Layer 5 of a small transformer language model trained on English Wikipedia (9 layers, counted from 0, width 128).
A neuron adds its activation times its output weights to the MLP's output. To switch it off is to set its activation to zero at one token and run the rest of the model.
A neuron's activation on a vector x is SiLU(gate . x) times (in . x), where the dot is the dot product.

Input weights of the MLP neurons that the questions are about. A number n stands for n times 0.0064.
n190 gate: 82 46 -51 -1 -18 16 -30 8 5 -19 -17 19 -3 -35 -22 26 -2 -6 20 10 -22 -13 -49 -17 -22 33 -43 23 -14 1 -7 23 19 20 12 48 -15 2 14 33 -2 5 31 -30 -2 -9 9 -5 -3 15 -14 -20 -15 8 -30 13 44 1 -2 95 -68 -17 11 -10 -29 15 0 -11 -6 -22 32 20 -26 24 2 -8 -1 20 -21 9 20 4 35 -5 19 -40 -29 0 -20 -22 -14 8 5 28 -1 22 -13 -35 40 43 -30 12 -6 1 12 19 -23 10 -15 9 -26 24 -46 49 8 -6 12 -8 32 39 -4 45 -5 11 -13 -2 52 5
n231 gate: -14 15 19 -4 -4 7 -14 9 -24 -1 -8 -9 -3 5 25 -1 -29 9 6 -29 5 -22 4 12 -34 -14 -11 -25 -8 20 -8 -5 33 -34 33 -43 42 9 22 47 -18 -5 26 -10 10 17 -27 41 -27 -26 -4 19 -26 -14 26 -33 11 21 7 -26 6 3 -6 11 -26 7 -21 -30 -2 -7 21 23 22 -12 28 8 -5 23 -7 -50 1 25 -1 -3 20 -8 4 -3 30 29 -23 30 30 -1 -19 -28 -5 40 -15 -20 -41 -8 -50 -18 15 -14 16 4 -49 51 15 -8 -29 -29 13 -31 14 -8 6 -6 9 13 -12 31 9 10 -12 -5
n240 gate: -7 14 23 35 15 -6 -25 -10 -7 -10 -6 19 18 -31 -12 -22 -28 31 -15 -18 -5 3 -4 -16 -11 -15 34 -2 17 -8 34 17 11 -32 26 -10 10 -39 4 3 -24 -1 16 12 -24 -13 16 -5 20 20 -3 -29 14 9 34 -9 -39 -20 -23 -15 -19 -11 18 -7 -16 -9 -25 -17 -33 4 -23 1 -28 -1 -13 -8 7 6 6 -15 0 -36 -31 1 -13 8 -21 -3 -18 16 3 -30 -29 -19 3 -14 5 -22 -8 -41 11 10 23 18 -15 25 1 3 -4 11 20 -16 13 25 -21 -18 -10 -1 39 30 -16 15 -34 19 20 -6 -8 16
n346 gate: -7 6 31 1 1 -14 -32 8 -20 21 -2 1 -15 -20 39 18 -23 11 -2 -5 -16 13 -11 -6 27 10 -17 18 -19 32 -34 -15 21 12 -4 39 -2 0 0 10 26 -5 1 10 11 -25 2 -57 -5 28 9 -37 2 4 33 -27 28 -4 -60 -39 26 -11 -3 -40 45 -12 -77 31 5 -14 -37 18 -66 -26 38 0 7 4 -5 2 -7 -8 8 3 19 -6 -19 -50 -14 12 -19 1 -50 31 21 48 4 37 18 -20 41 16 -41 -4 7 -7 4 -16 45 13 24 -43 -8 -14 -10 -4 8 -25 -20 27 10 37 44 -16 -12 -48 -9 -3
n350 gate: -21 -18 -11 -14 -26 44 -15 45 -18 3 17 -3 -48 12 -2 -3 27 16 26 -18 27 17 -21 20 0 10 -11 13 -1 46 -41 11 23 1 -44 -14 -8 -1 -8 -9 -1 5 -12 16 -34 51 23 18 22 11 43 0 -28 7 16 -2 -26 26 -25 -8 -3 -1 -9 -19 -2 1 1 20 -54 30 6 -10 -13 17 3 -8 7 16 32 7 -3 -60 -14 -8 28 52 -20 26 -4 -19 -28 -14 -25 23 -34 -19 17 26 13 10 -2 -37 -3 -20 32 -14 -3 26 27 9 -15 -1 -1 -22 -43 -34 8 -20 -12 0 4 37 0 -20 -30 17 12 27
n396 gate: -5 6 -32 -6 4 7 -15 21 3 28 -15 -6 34 34 -20 -28 22 13 5 -14 37 -15 -14 7 42 1 40 7 22 6 -16 3 5 -16 -30 11 -9 -22 -14 18 16 24 -11 12 21 23 30 31 18 -15 -11 16 -26 -11 16 -4 11 -14 1 20 37 24 12 -15 -27 -23 15 -6 5 21 8 -6 4 11 8 -11 8 13 -8 4 17 -27 -3 -7 8 -6 2 7 -9 0 -11 16 -31 -5 -1 15 -5 -18 21 22 7 4 -29 29 18 -22 19 17 -12 -1 29 -16 -29 -10 19 -27 2 -2 -25 4 -10 -2 -32 11 -13 9 7 -13
n190 in: 13 -10 8 -14 -13 -29 -12 1 13 -3 -33 -25 -73 8 -6 -40 -14 14 32 8 -12 58 -18 -12 22 -17 30 -41 -8 -34 50 3 10 -21 32 -8 7 13 27 22 14 9 11 24 -14 4 29 -5 8 56 -29 0 22 -15 -24 -9 -1 -38 5 -37 -16 -7 -4 49 38 14 -39 7 2 -12 23 63 16 36 -15 33 31 51 -30 4 -30 -21 12 2 68 5 -33 2 3 24 -9 15 -14 16 -5 18 32 -23 -12 4 42 -20 -25 -12 7 2 -16 -35 17 -27 9 57 -38 -10 -13 -11 -8 -15 -28 -14 5 10 33 26 -33 -16 -12 23
n231 in: -5 -28 -7 21 -28 -1 -7 -13 -41 8 9 -7 -25 -25 12 -3 -36 -9 7 -28 20 -28 -9 18 0 -26 -1 -22 -15 -11 13 -19 13 -7 -1 -26 -19 37 19 9 -6 4 32 5 2 34 -16 43 3 -42 -13 16 -1 -10 8 -58 -9 -3 -18 -10 -11 -2 -17 -25 1 9 15 -27 -5 18 3 6 22 26 14 11 -5 18 -5 -19 38 -17 19 21 22 2 48 -21 26 5 5 -15 24 16 -47 -55 35 -9 -16 -16 -59 4 -28 0 31 0 -17 23 -19 37 36 11 -4 -21 50 -25 -15 -2 -1 -15 -9 26 14 15 17 -28 -40 -46
n240 in: 29 -29 4 37 -21 -33 8 17 -19 -31 17 -20 -29 -22 38 22 20 -28 7 6 -27 6 -24 -15 17 22 -17 -4 2 17 4 -5 -13 3 13 18 18 13 -29 -22 5 2 16 18 6 -23 -19 -20 -6 13 -12 7 2 -6 -10 1 20 -18 -3 26 46 -36 21 11 -9 20 7 -12 7 18 27 29 -8 -8 -6 1 17 -30 -13 17 21 11 -13 -34 -3 7 5 2 -27 -12 -13 -8 27 -10 19 -1 -24 2 -31 27 4 -19 -5 -20 14 -37 7 -1 -10 -27 25 11 11 29 -1 -19 7 -16 3 14 0 -14 14 -9 -5 21 10 26
n346 in: 23 3 12 -17 8 14 73 19 14 21 -20 34 -26 10 25 -9 59 65 -7 16 -9 28 15 -2 -31 24 13 -4 10 57 20 1 -17 -21 45 -10 -10 -16 16 48 -30 -18 -18 19 29 27 -26 63 -50 -3 -46 39 -5 -68 29 -10 -3 25 -14 39 -32 1 18 13 0 23 -28 -22 -34 22 17 26 2 -31 -18 -19 -28 -29 29 -9 33 2 -24 25 -19 1 -22 24 -1 -4 82 36 5 43 38 -1 -34 -30 -16 -26 -36 -38 16 -43 -18 24 -20 11 -32 -19 8 19 3 -27 2 -31 -30 7 -27 -46 -2 39 1 -21 -8 40 -10 14
n350 in: 1 -7 -21 15 34 27 -23 -34 -6 -16 7 11 -43 -33 -8 8 -24 3 5 10 -35 2 -1 23 0 -22 -33 -1 -13 28 -22 -26 -33 8 -35 8 20 -36 28 -15 54 16 26 9 -49 -4 2 -42 -27 34 18 14 2 -3 42 38 -11 21 -11 -31 -27 23 48 18 4 -5 -8 10 11 -8 -11 -32 -16 -9 -57 -54 24 19 21 44 -6 13 15 15 1 -2 -35 20 5 23 -22 -33 13 10 10 2 -22 -20 24 2 -21 -1 -53 -34 -15 -1 14 -11 37 48 20 20 -44 10 -14 -24 -47 -2 -16 -8 50 -11 -35 -11 -26 -13 1 22
n396 in: -51 -13 -19 -23 -21 13 -6 18 -7 -11 -21 -27 -21 1 -23 1 -17 -18 5 16 -20 -6 -16 -4 27 -30 5 10 -6 31 -2 0 -26 -35 35 2 22 8 -5 8 1 -16 1 -6 19 13 1 -34 48 -27 34 5 26 -20 -45 8 -6 8 9 -28 -3 -14 24 24 -7 32 27 7 -2 12 11 9 -58 58 21 7 -29 8 -11 1 -2 15 -43 -14 -14 8 27 -3 44 28 11 -1 -26 20 7 -15 -23 12 8 -34 -10 12 18 2 1 7 14 6 -2 17 35 29 8 2 11 -1 12 26 7 -22 12 18 -8 -7 11 10 -11 3

Output weights of the MLP neurons that the questions are about. A number n stands for n times 0.004.
n190: 41 -36 25 29 0 -17 -4 -25 -26 -29 33 25 12 20 33 -25 -35 -16 -44 -13 -31 -25 13 59 -20 48 -17 9 15 -27 -4 -16 -30 27 -63 43 45 37 31 13 -8 -41 0 -43 -7 -47 -3 -63 12 -6 13 -29 -15 43 13 20 -34 11 9 25 -1 20 -8 -4 29 26 -18 36 45 15 21 -59 12 -32 32 -40 -47 -30 -3 -26 11 17 -40 20 41 -34 23 -26 -34 7 34 -10 -5 -41 -13 -44 -31 25 -1 17 -45 -1 27 -22 36 -44 5 14 20 40 -40 -6 -61 -23 -14 -4 5 19 -25 38 -10 2 33 3 36 -15 28 8
n231: 7 -30 -87 67 -56 -10 30 -9 -14 17 21 -6 10 -19 -9 8 5 -25 26 10 16 9 10 9 20 -50 -24 11 43 -3 -3 -69 -10 32 -14 11 -10 21 -22 9 17 32 -4 -15 18 14 -8 12 12 -23 -19 24 -1 7 9 -36 -36 -24 -11 19 2 10 21 -2 -31 14 7 -17 -8 -6 13 -17 43 6 -12 10 -50 -33 -28 13 33 -28 -10 11 -26 26 9 25 -18 14 -25 -17 -18 26 -32 -41 34 -49 3 -11 -10 36 -8 25 -24 15 12 -14 10 -14 -10 12 -8 16 23 13 -60 -28 22 -15 -11 13 -8 41 14 -39 -19 -14
n240: -15 37 -25 4 -14 10 23 -7 -25 4 -27 -7 -18 5 7 -18 -14 55 15 2 13 -8 -18 -22 5 -16 10 42 15 -3 -16 -5 -1 -8 -26 -34 -13 -8 -2 15 2 5 3 4 -16 5 -14 -3 -29 9 -45 -15 -1 17 1 -1 -9 -5 -20 3 -5 13 -20 -41 -6 -9 -28 7 12 -10 -4 -6 -35 30 -21 15 -20 48 28 -16 -16 -25 -7 2 -26 -1 16 27 12 34 17 -14 -23 22 -26 -8 21 8 -16 -83 4 -18 10 38 -24 23 -22 7 -11 26 -44 -21 7 7 32 15 -18 -25 12 36 7 14 -4 -5 -24 24 -18 -18
n346: -8 -4 15 -11 18 -15 10 -7 17 -23 1 -16 -24 21 11 42 -41 17 -1 1 -18 -45 22 -5 5 23 41 4 -10 23 25 -6 -51 -47 40 -17 -24 -13 -29 40 -49 -18 53 18 26 37 21 33 -4 4 -9 38 26 1 -75 -56 -45 55 -8 0 38 -37 -26 28 -40 -10 23 20 -27 28 -29 -14 -23 15 -75 39 37 29 -4 24 -24 1 -11 -19 36 6 77 7 12 -14 23 -22 35 29 -35 -5 36 -14 -39 13 -9 -94 28 5 -4 -12 31 16 -15 -23 -10 -27 3 33 23 -4 -3 13 8 -19 1 40 41 27 11 26 -12 -17
n350: -35 9 -3 10 -44 7 -29 -16 -38 17 -17 -19 -4 36 26 -13 -24 10 40 18 -24 -43 -12 -56 -4 49 12 0 40 24 -25 25 -14 -22 21 -65 15 -4 -4 -19 -19 45 8 -43 -23 10 -13 -22 4 14 -49 -20 21 25 57 -44 -24 -14 -14 33 11 -12 21 -50 1 31 18 -10 33 13 -15 25 -18 -5 13 -13 -26 4 -36 4 6 9 23 39 31 -7 15 68 37 -3 7 -22 -39 -22 -11 14 -13 5 -39 14 3 29 6 13 17 17 -15 -44 3 -2 -12 -15 -30 -8 -13 49 7 -5 -3 -47 18 -1 -45 -49 -29 5 -5 -13
n396: -7 -9 -41 -1 -4 -2 18 23 -12 21 12 -23 -15 22 -9 5 -14 -14 7 -32 2 1 4 -3 4 -37 -1 5 -1 -1 -8 5 3 28 -10 -31 45 31 -11 -21 4 7 -1 5 -11 -23 27 -20 8 -9 17 -9 11 -49 -51 1 11 -18 15 -12 26 31 6 4 19 -26 -7 7 -11 -6 6 -26 -22 32 17 -13 10 -6 -29 14 -17 -32 36 -17 -14 -7 0 -39 32 5 11 35 -6 21 -27 -6 17 -11 -5 -85 -1 33 13 -34 -46 -18 -6 17 -8 15 28 41 2 -17 -7 -18 -26 25 30 -8 7 -17 5 -6 -16 23 16 12

Each question names a token from some text and the token that comes next. It shows the vector x that enters the MLP there. A number n stands for n times 0.036.

Then comes g, the gradient of the next token's log-probability with respect to the MLP's output, scaled to length 1. A neuron's effect is roughly proportional to its activation times (output weights . g). A number n stands for n times 0.0035.

"ral", then "ized"
x: 25 -28 -9 10 -13 7 38 22 51 -11 -2 36 -25 10 -2 -2 0 -17 -9 19 1 7 -9 23 -13 -28 -7 14 -30 9 -4 -8 -14 -14 -19 19 11 -1 -7 -3 23 13 37 20 20 13 -2 -5 36 6 -39 -31 13 -15 15 -18 -2 4 -43 -25 -16 -20 2 11 18 3 -21 -14 -1 3 -8 7 12 28 -13 5 13 16 31 -2 3 21 -11 -34 29 10 -17 52 8 15 -7 5 11 21 -4 13 5 -5 10 -28 -43 -8 23 -9 -6 10 -32 10 -15 -5 -30 -9 18 -1 -7 -11 -35 1 17 1 3 5 -19 -45 -32 29 9 19
g: -10 -20 4 -50 18 13 -33 37 -62 -2 13 9 3 15 -22 9 10 -37 -47 -3 -10 7 16 17 -14 7 13 14 -3 15 53 1 41 12 15 46 26 4 -17 -2 40 28 -21 23 -1 5 52 7 65 3 6 32 -17 -30 5 -38 5 31 -5 -49 -31 -36 53 -7 57 -5 -17 -14 -7 -10 -28 -35 -25 41 52 18 43 -18 -4 -21 -17 29 -3 -15 37 33 -4 -19 -9 12 17 -16 17 14 -10 -3 18 -19 39 26 -21 -17 10 -26 -18 18 -19 -13 3 20 8 25 17 -28 -11 38 0 -30 55 0 4 17 -13 22 34 3 -1 3
Which neuron, switched off, raises the next token's probability most? n350

" advance", then "ments"
x: 4 -14 17 2 20 15 35 -24 19 29 12 19 -10 0 -7 26 10 9 10 -14 15 -18 29 18 21 -27 -18 18 13 -5 37 1 -25 -20 -23 -13 10 11 2 -5 7 4 12 -11 -9 16 17 20 -3 31 12 -13 -3 31 -3 -11 -2 -34 -29 -16 -26 18 0 -29 17 -11 11 10 9 26 -22 39 -4 4 8 -24 7 -3 4 12 22 3 -16 3 22 14 -26 47 28 33 37 0 21 12 -1 0 -25 13 24 -46 16 9 9 20 17 -5 -9 36 17 -9 1 -4 -7 -29 -18 -38 -21 -24 4 12 -21 -10 -1 -37 6 -24 8 -49
g: -11 14 31 -35 -25 -45 23 9 -40 -44 5 -21 41 15 39 -26 21 -25 37 29 12 0 6 -24 9 -1 14 28 1 25 -37 -5 -5 7 -11 6 21 12 -71 32 30 -35 -22 -16 22 13 29 -7 18 -3 -25 3 -16 31 -25 -9 33 -15 -19 -17 -47 -22 30 1 -46 -37 26 -5 -35 17 2 6 -21 -19 -22 -3 -13 20 -16 0 -30 -58 6 -47 -12 11 -38 5 -28 25 9 -42 -2 -22 -27 -29 -23 16 23 13 -4 16 28 -17 15 -6 -41 -48 13 -19 25 -27 -46 -35 38 -3 -11 -1 34 10 -33 28 -21 -17 -11 -5 -27 30
Which neuron, switched off, raises the next token's probability most? n240

"ke", then ","
x: 6 40 -36 1 -21 -17 19 -67 -29 8 6 -8 -21 -6 49 -9 -28 -17 5 -39 3 3 -6 11 5 12 16 4 -7 -33 7 -9 -27 -5 13 10 -6 23 -2 2 28 3 -21 -24 39 -11 10 25 13 -3 -56 9 -53 -1 3 16 6 -38 20 2 -10 -21 3 0 19 12 4 -13 16 27 22 45 19 -6 -40 -17 25 1 -17 9 25 -8 8 1 0 -7 -10 35 -27 -7 16 30 31 0 0 39 5 -14 -8 -6 -20 23 4 4 21 -20 22 -8 4 27 -5 6 29 18 46 6 24 -18 15 -8 2 -23 0 -2 -53 -17 9 -14
g: -16 5 34 -6 48 -10 -5 -6 35 4 52 17 -2 -1 -11 -7 -2 -74 -17 -21 14 -3 11 53 25 -17 -28 10 -34 -68 22 -4 25 3 11 -25 6 10 -33 27 7 -31 -37 -11 -41 -43 54 -33 30 20 17 -9 -39 18 -32 1 25 18 47 7 -22 -7 -19 56 21 -23 -16 48 2 -23 19 -21 -2 -10 -11 5 1 36 14 -5 64 -15 -3 10 1 9 20 17 -40 -10 -22 28 -21 -3 -7 5 16 7 21 -6 16 4 -12 4 -17 -24 -12 31 12 -13 0 15 4 26 39 -3 -20 -4 -31 -11 -46 17 -3 -13 43 -21 22 51
Which neuron, switched off, raises the next token's probability most? n396

" announced", then " the"
x: 17 1 13 41 2 -2 5 -22 -19 29 19 5 -17 -15 -20 9 -13 -13 -6 -7 -8 -23 15 0 -6 -11 -5 6 3 5 -10 0 11 -21 3 -36 18 19 15 33 4 13 14 29 11 8 -19 39 3 -28 5 -10 21 2 -5 -14 5 -43 -35 -47 -29 22 6 -26 13 -8 -41 -16 -3 -1 4 2 5 1 23 -18 8 3 -39 -27 35 -2 -30 -7 23 12 -11 48 13 -1 8 3 -1 9 -20 -14 9 12 4 -44 17 -1 30 26 12 20 -1 29 -4 12 29 9 -8 22 0 -31 2 -38 17 14 -43 3 40 -31 -18 -5 -1 -23
g: 31 2 -1 27 7 3 36 -6 20 18 3 -39 7 9 -5 36 -2 3 28 38 -33 -56 -25 -7 -20 -1 -31 21 4 0 -16 31 -20 15 15 -4 -8 6 0 -56 -2 6 9 -4 12 -24 16 11 11 -59 -25 26 -3 -39 11 -79 5 -37 0 11 -18 7 41 45 5 3 59 9 35 27 -27 10 40 -27 0 -22 11 -28 0 -11 5 9 27 31 -9 -7 -28 6 -11 59 4 -35 -19 43 19 14 19 -28 48 -19 -19 -24 -15 -8 39 11 -49 5 -30 27 -11 5 1 -17 -7 5 38 -11 -13 19 -36 -18 -16 -17 38 10 -4 -55
Which neuron, switched off, lowers the next token's probability most? n231

"to", then "curr"
x: -11 -4 1 13 11 -20 19 -11 16 16 26 9 -15 34 20 -37 1 -1 31 -24 20 -5 1 24 -2 -15 10 7 1 -41 13 -16 6 -17 9 30 4 -6 -14 4 22 13 -10 14 22 14 1 17 20 -17 8 4 -20 17 36 -4 -2 -22 -46 16 -7 0 -25 7 8 -26 15 -41 24 -11 -10 1 43 6 -33 -3 15 -11 -7 -27 -10 4 -9 -6 9 17 9 60 -27 -14 13 48 14 -2 -17 21 -9 -7 -1 -9 11 -16 25 3 18 17 -2 -14 30 5 -21 16 5 15 13 -19 -8 -28 23 23 29 21 -12 -36 -27 -10 -19 -22
g: 2 5 -9 12 -2 7 -4 -21 11 34 26 -10 23 18 10 -3 2 9 21 16 20 56 -31 22 -15 -1 11 -53 12 27 -35 -27 -9 -7 33 -25 -30 -8 21 -42 -28 -17 -14 -21 -62 -11 -25 9 -18 -18 58 -32 -31 28 -29 -12 33 12 -26 -46 14 -11 -34 51 5 37 43 -21 16 -30 -1 -34 -37 -38 -17 9 22 45 14 -26 35 50 30 2 18 -12 -27 -12 16 -3 10 27 -5 -12 -29 11 -43 -8 8 16 3 -11 -60 0 26 18 -16 21 17 -37 8 -30 10 15 19 7 21 -13 41 -3 -14 -8 48 -4 -1 -45 -9 9
Which neuron, switched off, lowers the next token's probability most? n396

" expanded", then " its"
x: 25 -31 20 26 10 9 5 -5 8 20 3 -7 -12 0 -33 10 13 -7 -6 2 -13 -28 17 24 4 -17 -21 4 23 22 17 -21 7 -22 11 -29 -27 2 4 6 -7 -2 20 13 20 7 11 5 -14 -25 -8 -21 6 -8 34 1 7 -39 -15 -9 -34 17 -6 -6 25 19 11 1 6 10 -6 -19 1 20 13 -16 18 12 -8 3 28 -15 -10 -25 16 16 -25 57 27 2 11 -55 18 0 8 -16 21 8 1 -51 26 2 -1 36 19 0 -50 29 7 -13 -19 2 -11 -12 -8 -22 -20 -6 -17 9 -31 -40 20 -39 -2 -12 -11 -5
g: -26 36 -1 -5 18 40 12 10 -30 0 -20 -25 -28 20 -46 -10 -15 16 46 35 -5 -3 -12 -30 -3 47 -14 -35 1 -16 -1 -4 20 19 -11 16 -14 9 16 13 -11 36 24 -6 7 2 -30 -13 26 11 23 -42 -16 6 -5 -59 9 9 -12 -15 -18 18 59 8 4 51 11 -1 33 2 -53 13 50 -23 34 -11 -15 9 -32 -32 11 -32 26 60 30 22 -39 -1 -6 17 1 -64 -17 45 26 -34 -8 -4 32 -17 3 -5 -23 -3 -7 -11 6 29 -42 21 30 7 0 30 1 29 22 -44 30 -8 1 11 -61 11 -22 -13 21 -8
Which neuron, switched off, lowers the next token's probability most? n350

" Block", then "cha"
x: -8 2 -16 -6 -8 -25 6 -71 -4 20 -5 -19 -30 -7 -1 4 -16 -1 4 -31 22 3 -8 24 26 -31 -1 14 36 -13 12 -23 -5 20 -11 -5 -17 2 16 -8 -25 -17 30 -14 -17 -21 25 16 -3 8 -48 -5 4 1 2 -21 -39 -30 -31 -9 -2 -12 -2 6 29 -19 6 -32 34 36 16 28 -28 -5 8 22 11 26 3 -13 12 17 -13 -19 -4 -9 -12 49 -15 5 -19 21 10 12 6 1 -29 2 23 -50 -12 -21 -26 8 -9 -14 -4 -1 -31 -2 -31 -2 48 -3 6 -2 -7 -7 3 -16 16 -20 -46 -9 10 -11 2 21
g: -23 -22 37 15 -13 -44 -24 -32 -1 -13 -10 -7 -15 6 22 -9 13 26 3 -3 19 -3 13 -45 1 -16 49 -67 -27 -6 -25 13 40 -1 30 -10 32 -42 5 -29 34 -28 2 13 19 20 24 4 -14 16 37 -3 -23 -2 21 36 -20 -6 -1 -12 29 -37 21 -40 16 -34 6 -6 2 -51 45 -29 0 20 -2 48 -6 19 13 1 -27 7 53 -28 41 30 -13 -4 24 28 -42 23 -24 -14 7 -42 -26 -5 -40 3 4 -4 -8 -26 -20 -11 -11 3 38 32 46 18 33 6 24 30 2 -2 -4 34 19 26 -34 29 -8 -65 2 -10
Which neuron, switched off, raises the next token's probability most? n231

" |", then " J"
x: -8 -22 26 11 -8 2 6 -62 20 31 0 10 19 -19 -24 -3 8 22 -18 -8 19 -14 7 21 -7 1 -9 0 13 -24 1 -25 -9 -26 -15 -1 -26 25 31 12 -4 0 -22 49 -4 0 0 30 -11 -11 26 -14 22 35 -12 13 -8 -42 -25 -16 -28 -21 52 -5 1 -4 19 -17 17 19 -5 2 -16 7 27 -28 1 -9 9 9 9 -7 -13 13 -6 -23 8 50 10 -9 4 -18 -13 -5 27 12 -16 4 -7 -29 34 -25 26 12 -22 6 -25 10 -1 3 0 -4 5 5 -8 7 -13 -7 30 29 -37 -19 5 -24 10 -26 -3 -16
g: 62 46 -23 -34 14 -44 35 -51 -4 30 11 -34 37 10 16 22 -5 2 -2 15 -34 2 -24 -4 14 -16 -15 39 12 -9 -33 -11 -21 0 -22 14 -50 40 4 -22 -11 4 26 -44 42 17 -7 17 18 30 -11 26 28 21 23 -34 -4 0 -31 -54 -13 7 -1 14 -2 -13 -4 -7 -25 -29 -13 -9 -32 -5 -25 15 11 -7 -22 36 -20 5 7 29 -21 -25 -51 21 -1 6 27 -10 -10 -19 -24 30 14 -39 -17 -24 -38 3 -49 0 39 6 25 -2 -6 26 36 36 8 0 -23 -28 25 41 7 8 -59 13 -32 1 -33 -7 -41 21
Which neuron, switched off, raises the next token's probability most? n240

" Kha", then "y"
x: -1 5 -39 4 17 25 -9 -60 -6 37 -1 19 -12 6 10 -16 2 -16 -6 -42 37 31 -11 22 36 8 2 12 4 -27 -19 14 -15 11 -10 -4 12 -3 -23 13 8 14 -5 25 -13 29 -1 4 -4 25 -3 -31 16 -13 19 -5 -7 -10 23 5 -10 9 13 -29 19 1 2 -1 -1 48 10 15 -3 3 -51 -26 27 6 4 -15 3 -54 12 -24 14 -3 -11 58 15 40 15 9 16 22 23 9 0 -21 -11 -21 22 22 32 14 -1 7 -28 -13 26 -3 16 -19 25 2 10 1 -9 -2 -6 30 -38 12 -2 29 24 -16 -21 3
g: 38 -54 0 -22 -27 13 19 12 -1 -26 -8 -9 -25 53 -51 1 35 13 -18 15 26 15 9 8 9 -12 34 16 -1 -2 0 27 -12 13 17 11 1 -13 -27 -7 9 18 24 -28 19 7 12 29 22 47 -24 20 -7 44 5 19 16 1 7 -12 14 17 32 23 18 -10 26 -23 12 -20 -16 -37 -53 1 -4 -50 -35 39 9 -39 -37 -29 49 -10 29 -28 -29 -23 -29 32 -10 20 -23 -28 1 30 -24 -16 -12 -17 -14 -6 -5 -30 22 53 65 2 -19 5 23 20 15 -1 26 -10 27 -35 2 -3 34 -71 27 -1 25 -21 14 41
Which neuron, switched off, raises the next token's probability most? n396

" |", then " Democratic"
x: -9 -11 35 3 3 -8 13 -50 12 41 8 4 27 -9 -15 -15 1 31 3 -9 8 -10 2 23 -2 0 1 14 23 -16 8 -7 -6 -31 -7 3 -15 13 18 34 -5 2 -19 41 4 -1 -5 18 -16 -16 24 -22 16 39 -15 3 -4 -27 -4 -25 -18 -5 57 -11 11 -4 7 1 14 15 -8 8 -9 10 6 -34 -6 -11 24 -11 26 -4 -17 1 13 -38 9 55 20 19 0 7 -9 11 23 1 -5 -6 -8 -30 16 -7 31 5 -15 6 -2 27 10 9 4 -30 -6 -9 0 -1 19 -16 7 44 -35 2 23 -24 0 -47 -2 -18
g: 8 -45 -69 -4 -55 -4 -26 31 -31 4 -40 46 -19 -30 -39 -21 2 -45 3 -2 3 19 -20 18 -27 6 -21 -17 -10 -36 1 -12 37 -5 -16 14 -6 -3 -16 9 0 41 -9 -3 -21 -4 5 -5 26 46 -47 11 -1 0 22 38 34 -38 -19 30 21 25 -18 -12 -19 12 40 -13 11 5 50 11 23 34 0 13 56 5 -37 -29 0 -15 17 -2 -17 -70 -31 4 22 -7 -9 -35 30 -10 -18 -16 -35 5 -6 -10 -6 17 -13 33 60 -8 -3 28 2 -31 5 -14 11 5 -32 7 -58 0 20 15 -6 24 -37 -8 -2 -7 20 22
Which neuron, switched off, lowers the next token's probability most? n240

" As", then " of"
x: 9 -3 -22 18 -19 17 4 -17 0 16 -14 -4 -7 -24 -22 8 17 2 4 -12 -30 8 -8 12 6 -29 -16 -5 12 -19 -1 6 1 -21 -32 -5 -35 -12 9 11 -8 -5 -7 32 -9 -30 -8 -2 -20 27 11 15 22 19 -10 -19 -23 -5 -31 4 -17 -2 11 -9 3 -30 25 -26 17 -11 -5 28 -7 2 35 38 14 -20 -60 -22 -6 32 5 1 43 -20 10 55 22 8 -18 -39 -15 16 -16 10 0 3 37 -51 8 -4 -6 -7 0 -3 -3 -9 -8 7 2 -6 14 4 -11 -30 34 0 1 25 -7 2 -11 -38 11 -51 16 -16
g: 22 4 17 -29 -4 -8 -21 6 3 -3 10 38 11 -31 0 87 14 -31 -12 -29 22 0 19 9 38 11 17 -16 18 27 8 -11 -13 42 -31 6 -20 28 -10 -2 22 -22 -24 -38 -34 -6 30 21 -29 -2 -17 -19 -11 0 -8 -17 0 57 -39 9 -6 -9 -4 -48 9 -29 34 10 27 32 3 30 46 -10 -18 -13 -23 29 0 -42 -21 2 -40 31 -1 24 -32 -8 14 17 -5 19 29 -14 -26 32 -6 12 2 -32 -83 -44 -21 -18 -21 39 15 -11 21 -52 -46 -30 5 21 -26 12 -17 13 3 8 24 -17 -42 4 -12 -27 -9 9
Which neuron, switched off, lowers the next token's probability most? n190

" ", then "ad"
x: -14 -6 -4 -8 -13 -19 -1 -31 23 -6 17 10 -15 1 16 -6 35 20 -23 -2 19 4 26 40 -21 10 3 -7 7 27 12 -42 20 -14 3 2 10 -16 -24 14 13 22 15 19 -23 -34 -14 -9 35 -5 5 5 -32 2 -6 15 -24 -16 -28 -25 -8 22 -8 -27 54 29 31 -13 24 20 -8 22 -36 -3 -24 -30 -5 -4 -14 -21 30 -6 9 -10 17 -23 -5 34 2 -18 16 15 27 15 24 -16 -30 10 5 -47 -25 -5 -14 17 -6 25 -48 21 -9 -9 12 -15 -4 6 15 17 33 -6 35 2 -28 16 -15 -32 -7 -15 -28 -21
g: -5 13 1 -10 2 -4 -10 19 8 35 -4 -18 3 6 -30 -33 4 -50 -21 -3 -11 0 -42 -6 -32 9 20 45 -19 -14 -23 -17 -14 33 4 18 -44 -20 21 -73 -17 44 7 -9 -21 4 3 -28 -6 15 -51 -9 29 -1 2 6 -20 11 0 0 11 10 27 5 -11 33 -24 -6 10 -57 0 -29 28 -8 40 -43 -7 38 18 -30 28 49 27 -68 25 6 70 -10 24 -15 1 14 -3 -19 16 27 -24 15 -18 -34 13 44 18 19 13 -8 -12 19 33 10 2 14 -5 -7 18 -10 -9 -22 -17 -28 2 31 -52 -38 25 -3 -46 -47
Which neuron, switched off, raises the next token's probability most? n346